Layer 13 of a small transformer language model trained on English Wikipedia (16 layers, counted from 0, width 64).
A neuron's activation on a vector x is GELU(weights . x), where the dot is the dot product.

Input weights of the MLP neurons that the questions are about. A number n stands for (n - 500) times 0.0016.
n5: 697 418 586 537 220 474 562 413 562 355 462 345 417 514 462 535 605 551 377 505 458 476 355 442 575 560 566 509 629 638 412 514 343 380 548 578 498 592 390 439 573 383 537 462 410 387 398 468 472 664 385 550 613 604 605 709 594 532 222 583 532 513 539 223
n12: 541 440 371 534 244 444 323 501 609 459 448 492 598 438 238 538 532 388 587 346 591 407 476 688 538 364 406 407 512 359 722 344 642 489 457 603 466 584 691 526 710 606 513 409 436 24 518 642 638 583 560 411 538 561 581 525 613 416 407 412 694 534 472 318
n21: 671 439 464 626 339 276 456 429 728 479 308 517 493 272 555 567 617 360 418 666 292 661 602 569 451 432 501 313 576 551 620 604 463 361 542 424 446 553 719 623 404 613 510 377 391 392 625 463 438 789 244 671 759 571 318 436 509 570 273 365 803 517 484 564
n36: 630 477 540 567 527 365 340 487 490 293 667 415 431 540 384 443 686 550 590 604 474 200 442 691 486 290 606 451 499 617 708 364 446 685 516 347 496 587 750 569 670 578 526 425 699 478 447 470 426 709 336 447 469 526 410 448 524 270 564 362 396 516 539 427
n40: 531 675 469 539 612 617 535 689 749 549 609 431 398 695 462 456 485 405 540 518 474 418 336 436 624 264 401 395 431 659 451 540 448 725 330 517 474 366 396 601 565 486 392 375 465 546 630 422 496 600 442 436 663 587 690 524 438 438 489 347 420 419 698 398
n50: 487 393 343 706 284 388 536 582 412 347 279 730 414 339 401 504 498 647 608 651 657 514 598 683 412 344 630 575 592 433 500 486 421 473 538 267 479 675 672 470 570 519 356 214 451 494 711 428 486 584 416 511 660 394 392 388 652 445 424 374 600 395 490 716
n56: 526 457 427 544 397 698 416 317 700 566 388 668 514 441 348 550 495 611 525 532 508 395 346 539 526 412 764 495 841 536 550 486 320 406 641 518 400 601 739 617 571 374 461 484 362 428 617 373 651 670 391 404 776 385 503 407 390 692 514 561 345 457 499 672
n71: 782 634 280 677 239 405 318 630 427 275 424 344 429 561 536 410 519 626 470 517 560 606 410 482 553 531 451 550 570 467 567 557 283 661 685 402 337 535 433 591 600 512 608 644 428 354 491 198 243 478 560 612 611 513 564 477 642 498 433 481 421 453 548 483
n78: 567 445 594 470 483 502 285 503 394 420 686 594 384 420 461 281 674 456 467 507 352 299 454 610 598 363 398 654 442 453 535 351 628 430 301 530 517 681 567 575 499 641 488 526 488 631 489 536 539 514 404 650 618 411 410 614 555 320 510 589 513 521 308 300
n84: 505 529 539 749 355 165 464 533 632 394 435 502 373 404 594 523 447 437 401 597 431 387 213 435 562 511 491 352 560 362 540 620 356 653 746 392 482 500 550 676 669 557 710 318 601 521 676 509 480 626 554 523 599 473 583 359 599 486 257 495 467 455 546 369
n85: 496 568 519 436 460 611 436 331 742 575 589 360 324 351 620 518 516 410 240 573 522 552 514 379 443 400 487 524 541 527 569 416 421 722 405 586 574 570 576 568 301 436 583 658 418 490 397 417 575 479 590 567 465 603 271 274 484 432 341 587 477 657 438 336
n108: 593 367 517 510 609 537 522 436 689 637 493 529 340 514 616 500 531 246 379 433 519 525 315 415 588 598 464 492 531 359 457 468 214 506 728 276 526 499 368 550 520 785 751 629 580 417 541 524 574 413 453 460 620 763 459 528 392 309 547 447 438 369 380 604
n110: 545 562 398 472 269 592 449 662 616 416 544 541 466 506 570 585 583 511 499 591 331 494 518 394 480 550 605 522 466 581 659 438 528 546 612 610 296 428 240 436 492 477 444 532 542 478 395 487 542 424 627 423 432 592 700 423 737 420 317 355 567 307 575 431
n111: 557 443 345 626 673 629 304 361 406 579 439 543 556 485 810 455 498 480 378 422 429 769 653 513 458 500 408 530 516 618 510 498 492 694 506 460 539 439 325 449 561 502 426 577 440 604 513 522 574 505 277 491 461 517 610 638 489 525 379 686 359 322 260 343
n112: 708 520 620 554 354 536 526 533 542 520 388 660 325 438 537 520 602 490 231 588 527 652 449 493 447 622 504 423 501 320 585 622 291 548 428 241 454 430 470 626 536 646 484 398 384 451 570 581 263 559 414 572 561 461 406 381 474 807 594 352 499 469 745 397
n113: 568 320 383 362 458 680 275 519 660 418 440 531 159 488 431 495 518 589 374 397 602 353 683 614 341 374 618 305 507 576 486 363 591 666 468 579 553 605 510 515 562 554 573 535 490 548 527 445 523 568 452 498 591 592 452 712 373 313 555 613 527 347 416 477
n117: 637 656 449 677 363 736 511 419 486 450 345 494 658 296 341 467 454 272 491 327 609 547 617 484 485 490 603 273 634 411 381 191 490 415 637 420 392 738 676 637 569 585 607 446 617 441 489 463 649 601 433 402 500 357 702 741 536 392 473 489 306 370 524 662
n144: 500 441 282 512 335 521 568 491 501 475 421 449 604 347 632 508 610 703 609 467 527 725 545 490 657 485 820 347 542 356 731 399 370 679 368 520 530 592 413 502 450 567 440 457 621 339 349 465 589 432 361 375 526 647 452 377 553 670 512 396 531 502 421 507
n148: 530 466 558 453 533 681 495 512 306 344 360 613 372 514 607 617 686 450 460 562 482 314 502 557 352 412 614 360 527 742 564 572 342 606 557 540 508 509 506 421 575 384 447 478 301 580 467 449 545 399 553 505 752 671 283 529 572 525 366 521 529 462 390 439
n159: 708 482 496 720 413 353 527 532 423 493 480 499 485 342 530 293 458 485 394 574 511 413 428 321 569 554 567 728 493 444 438 328 491 457 621 492 533 753 439 506 619 478 616 352 369 379 452 636 567 441 363 422 591 546 487 631 451 556 613 461 638 97 421 674
n160: 403 466 470 523 543 359 405 548 726 638 568 557 294 395 346 534 731 692 599 754 393 521 637 546 552 337 521 421 485 568 625 483 392 481 314 266 418 713 655 615 343 606 350 279 492 470 761 438 468 548 464 547 430 568 261 458 565 488 429 294 571 489 505 659
n165: 562 313 418 537 428 505 391 621 497 455 418 420 376 549 477 543 480 343 621 692 435 444 669 658 375 342 416 605 585 394 628 378 547 514 443 487 608 440 340 491 469 456 464 591 412 516 362 459 492 364 482 787 489 549 634 479 565 543 255 574 510 527 611 447
n168: 634 746 410 483 266 453 590 623 549 484 701 605 383 282 591 346 592 440 597 467 386 489 697 486 480 270 592 523 555 484 556 346 451 487 364 340 405 539 684 470 684 508 443 546 483 263 580 392 437 578 359 289 635 446 626 332 417 388 650 451 637 323 543 630
n177: 423 740 356 595 396 291 486 378 548 636 376 747 605 330 525 317 587 569 396 595 579 502 400 326 428 585 776 317 674 312 649 357 354 487 571 405 341 583 372 574 243 515 681 657 469 649 710 245 494 553 494 466 421 627 443 458 604 382 523 438 760 348 468 696
n180: 633 491 449 545 606 640 482 699 570 615 368 270 282 514 568 593 429 364 312 618 304 697 464 449 467 370 504 334 494 703 542 456 521 668 418 492 457 538 464 449 578 471 630 357 472 457 426 485 479 755 582 335 523 620 612 550 479 341 490 520 462 457 458 427
n183: 366 473 465 575 530 458 383 328 581 306 389 618 524 344 311 427 620 424 349 700 351 475 585 800 410 409 499 653 677 550 508 605 222 458 482 374 356 300 494 455 689 488 462 634 449 464 782 501 275 645 372 637 516 418 631 720 476 572 400 570 647 474 357 618
n187: 462 467 511 465 364 555 508 694 470 497 563 449 589 429 515 435 558 475 590 534 368 434 441 351 510 565 840 444 493 260 677 334 379 398 577 572 535 571 346 497 520 792 567 307 509 423 300 387 474 559 338 351 594 498 587 644 813 357 433 513 464 369 544 515

Each question shows a token from some text and the vector x that enters the MLP there. A number n stands for (n - 500) times 0.017.

" re": 424 525 564 615 509 484 518 395 734 441 437 458 366 565 520 525 207 442 616 521 562 482 410 544 445 761 704 379 270 477 342 543 628 416 626 397 368 513 422 462 340 405 379 526 557 533 582 608 569 453 639 632 591 581 423 393 442 535 716 514 520 636 542 572
The neuron with the highest activation: n108

"aw": 347 505 365 314 509 626 657 442 357 431 619 349 473 778 629 457 357 559 496 444 598 573 454 457 476 573 348 462 255 779 513 624 412 516 700 533 554 302 592 511 438 355 470 540 405 548 608 530 499 482 550 394 265 564 506 495 754 617 515 535 567 550 663 411
The neuron with the highest activation: n40

" d": 640 486 663 558 508 540 347 412 480 506 416 527 530 669 353 480 266 476 567 457 464 246 546 566 464 482 275 544 346 481 429 544 499 424 610 470 611 434 412 427 577 503 397 790 487 451 765 378 513 270 529 541 606 446 620 474 363 556 695 645 509 724 530 570
Which neuron fires most, and how strongly? n183, at about 3.3

",": 471 654 480 522 458 564 587 675 448 583 532 385 460 430 544 537 160 541 628 535 416 441 521 501 577 624 660 524 222 673 460 670 523 501 438 375 370 416 423 518 446 597 541 675 505 715 514 591 386 545 456 432 546 470 486 580 516 491 431 537 414 577 374 455
Which neuron fires most, and how strongly? n180, at about 2.4

"at": 751 371 474 402 449 367 621 569 542 530 524 467 538 414 282 400 263 486 519 607 600 558 484 541 480 426 507 544 315 596 446 614 674 385 555 611 562 677 434 368 515 388 608 521 803 584 557 593 444 314 577 398 261 544 378 513 599 207 618 527 585 712 470 481
The neuron with the highest activation: n36

"oun": 431 378 260 511 571 400 631 550 360 665 568 692 380 642 555 406 452 480 609 446 605 451 580 307 530 657 480 501 295 433 443 568 536 235 547 475 640 590 622 357 353 333 568 522 422 587 630 708 439 534 374 430 724 462 609 373 397 550 526 389 568 515 515 751
The neuron with the highest activation: n159

" of": 595 490 507 375 604 511 602 560 400 391 600 511 453 414 666 403 258 669 304 420 519 510 482 563 577 536 444 436 255 242 456 585 598 529 636 605 602 452 615 625 358 784 521 481 386 615 629 706 420 497 532 342 383 533 513 466 446 509 458 597 423 631 549 406
The neuron with the highest activation: n112

" C": 436 390 527 569 604 419 512 283 556 384 501 407 546 216 517 566 357 529 387 497 345 640 518 645 362 630 643 582 441 499 486 645 424 466 545 538 705 491 449 478 485 420 474 679 710 507 514 690 455 305 596 534 462 471 336 576 448 471 456 751 589 623 237 521
Which neuron fires most, and how strongly? n183, at about 6.5

"ong": 559 460 549 237 618 448 541 521 468 463 563 559 505 634 524 473 326 644 510 494 489 456 598 470 518 623 470 662 204 500 544 695 295 488 537 738 389 499 557 334 563 535 531 603 350 375 649 355 519 319 525 607 380 447 515 613 404 360 597 524 406 597 693 540
The neuron with the highest activation: n71

"cl": 601 500 416 384 432 554 474 561 452 648 493 369 499 596 602 634 266 462 553 480 333 496 644 715 318 633 502 361 305 472 498 648 324 584 451 318 502 483 467 452 623 524 378 522 767 564 648 542 405 556 685 435 526 464 451 414 396 857 461 526 458 578 467 619
Which two neurons fire most, strongest first? n112, n180

" 195": 463 315 600 534 503 483 602 398 529 573 369 267 469 665 606 498 324 487 496 311 613 399 619 542 414 550 396 399 282 656 412 616 394 712 749 416 481 332 369 569 408 589 596 618 574 508 537 579 430 405 646 495 637 565 296 528 519 456 652 564 437 649 565 560
Which neuron fires most, and how strongly? n108, at about 6.8

"e": 879 543 581 195 633 346 510 511 445 526 528 403 582 735 478 300 437 547 315 353 378 522 328 564 582 645 696 470 421 429 282 565 655 446 358 654 630 575 637 489 452 549 379 537 670 639 526 568 563 505 549 589 570 510 516 315 394 480 395 505 350 636 402 475
The neuron with the highest activation: n78

" in": 465 562 404 542 592 519 580 463 512 510 577 493 476 408 618 437 125 557 556 520 613 439 612 447 512 582 530 518 193 371 483 595 597 482 543 388 460 471 486 571 431 653 557 524 562 766 498 578 586 512 550 432 508 397 485 490 524 506 386 585 305 627 549 510
Which neuron fires most, and how strongly? n84, at about 1.7

"b": 403 406 537 302 564 520 739 446 385 313 416 462 541 511 634 725 416 544 586 490 537 474 396 652 439 386 462 568 384 556 282 711 420 574 543 493 805 657 735 318 449 320 451 603 490 530 560 347 504 450 621 634 400 507 465 454 642 399 517 414 618 630 442 365
The neuron with the highest activation: n148

"ork": 366 482 536 448 367 531 532 540 453 644 651 395 541 511 522 408 284 519 426 509 659 515 473 363 466 465 464 468 233 588 373 446 676 359 356 679 600 407 567 483 568 342 597 435 703 514 520 335 512 552 357 380 525 508 526 645 735 446 597 541 653 785 578 568
Which two neurons fire most, strongest first? n187, n40

"v": 489 382 595 528 260 573 615 548 492 629 314 420 644 525 242 659 285 562 578 451 502 477 488 528 361 466 412 473 383 490 482 544 641 409 628 545 684 505 545 221 565 589 586 609 455 464 599 529 576 378 362 522 364 526 461 357 409 538 928 499 530 679 585 491
The neuron with the highest activation: n12

"anc": 663 275 584 338 534 431 526 405 385 552 545 318 488 743 305 491 322 580 723 474 290 626 567 573 578 747 295 601 345 438 435 610 471 449 546 703 577 522 505 462 448 485 491 626 346 417 630 688 508 436 568 529 381 524 417 362 401 673 331 597 599 506 554 579
Which neuron fires most, and how strongly? n165, at about 2.8

" a": 431 624 435 519 460 452 448 495 498 540 353 587 413 504 475 502 68 540 513 502 547 579 498 502 516 672 411 480 192 604 392 528 605 582 515 431 566 534 414 523 457 520 548 704 536 588 480 462 501 474 568 528 555 541 509 498 510 534 472 638 500 541 610 544
Which neuron fires most, and how strongly? n71, at about 1.6

" 19": 310 136 557 491 552 799 604 426 520 678 592 463 519 494 668 480 455 467 620 252 534 316 566 555 461 511 487 453 322 654 544 554 262 739 381 412 507 597 284 427 414 466 502 538 625 514 492 528 386 379 573 575 782 528 342 548 488 500 569 530 499 642 468 597
Which two neurons fire most, strongest first? n148, n108

"d": 714 524 389 342 490 506 587 604 404 535 425 711 431 727 298 564 430 732 572 455 429 507 449 743 621 765 254 633 350 498 503 586 382 226 539 548 602 477 682 514 414 312 457 423 423 579 672 565 433 378 368 438 519 466 588 425 399 421 556 480 517 536 363 586
The neuron with the highest activation: n50

" second": 564 641 495 606 371 455 466 547 563 452 551 371 605 514 416 535 207 535 446 353 725 538 530 665 443 727 434 474 292 690 475 673 506 446 273 595 481 540 679 385 468 373 399 478 358 515 543 571 478 392 453 610 441 520 600 453 413 535 736 622 511 492 591 373
Which two neurons fire most, strongest first? n12, n40

"ry": 496 440 582 230 640 548 535 416 495 550 564 312 442 494 422 460 315 533 423 510 468 512 465 455 588 516 633 391 337 421 417 559 678 600 421 966 754 405 562 480 478 462 550 487 654 340 597 460 403 465 434 500 467 622 573 615 524 495 446 532 346 520 633 579
Which two neurons fire most, strongest first? n113, n40

"o": 446 472 550 255 651 500 383 569 490 499 570 510 314 607 625 423 374 538 553 216 561 607 691 495 429 309 746 502 359 613 656 493 700 569 551 589 484 227 481 491 378 494 295 626 498 641 530 437 646 538 565 341 330 497 408 478 486 477 625 710 586 533 556 401
Which three neurons fire most, strongest first? n113, n111, n85

" f": 561 574 494 508 580 457 459 530 429 603 548 623 473 474 545 423 170 503 398 397 595 497 555 508 427 475 415 558 417 565 397 712 689 370 441 460 439 346 647 544 456 443 383 562 487 561 838 451 462 555 529 622 520 536 550 323 397 287 388 677 600 627 372 650
The neuron with the highest activation: n183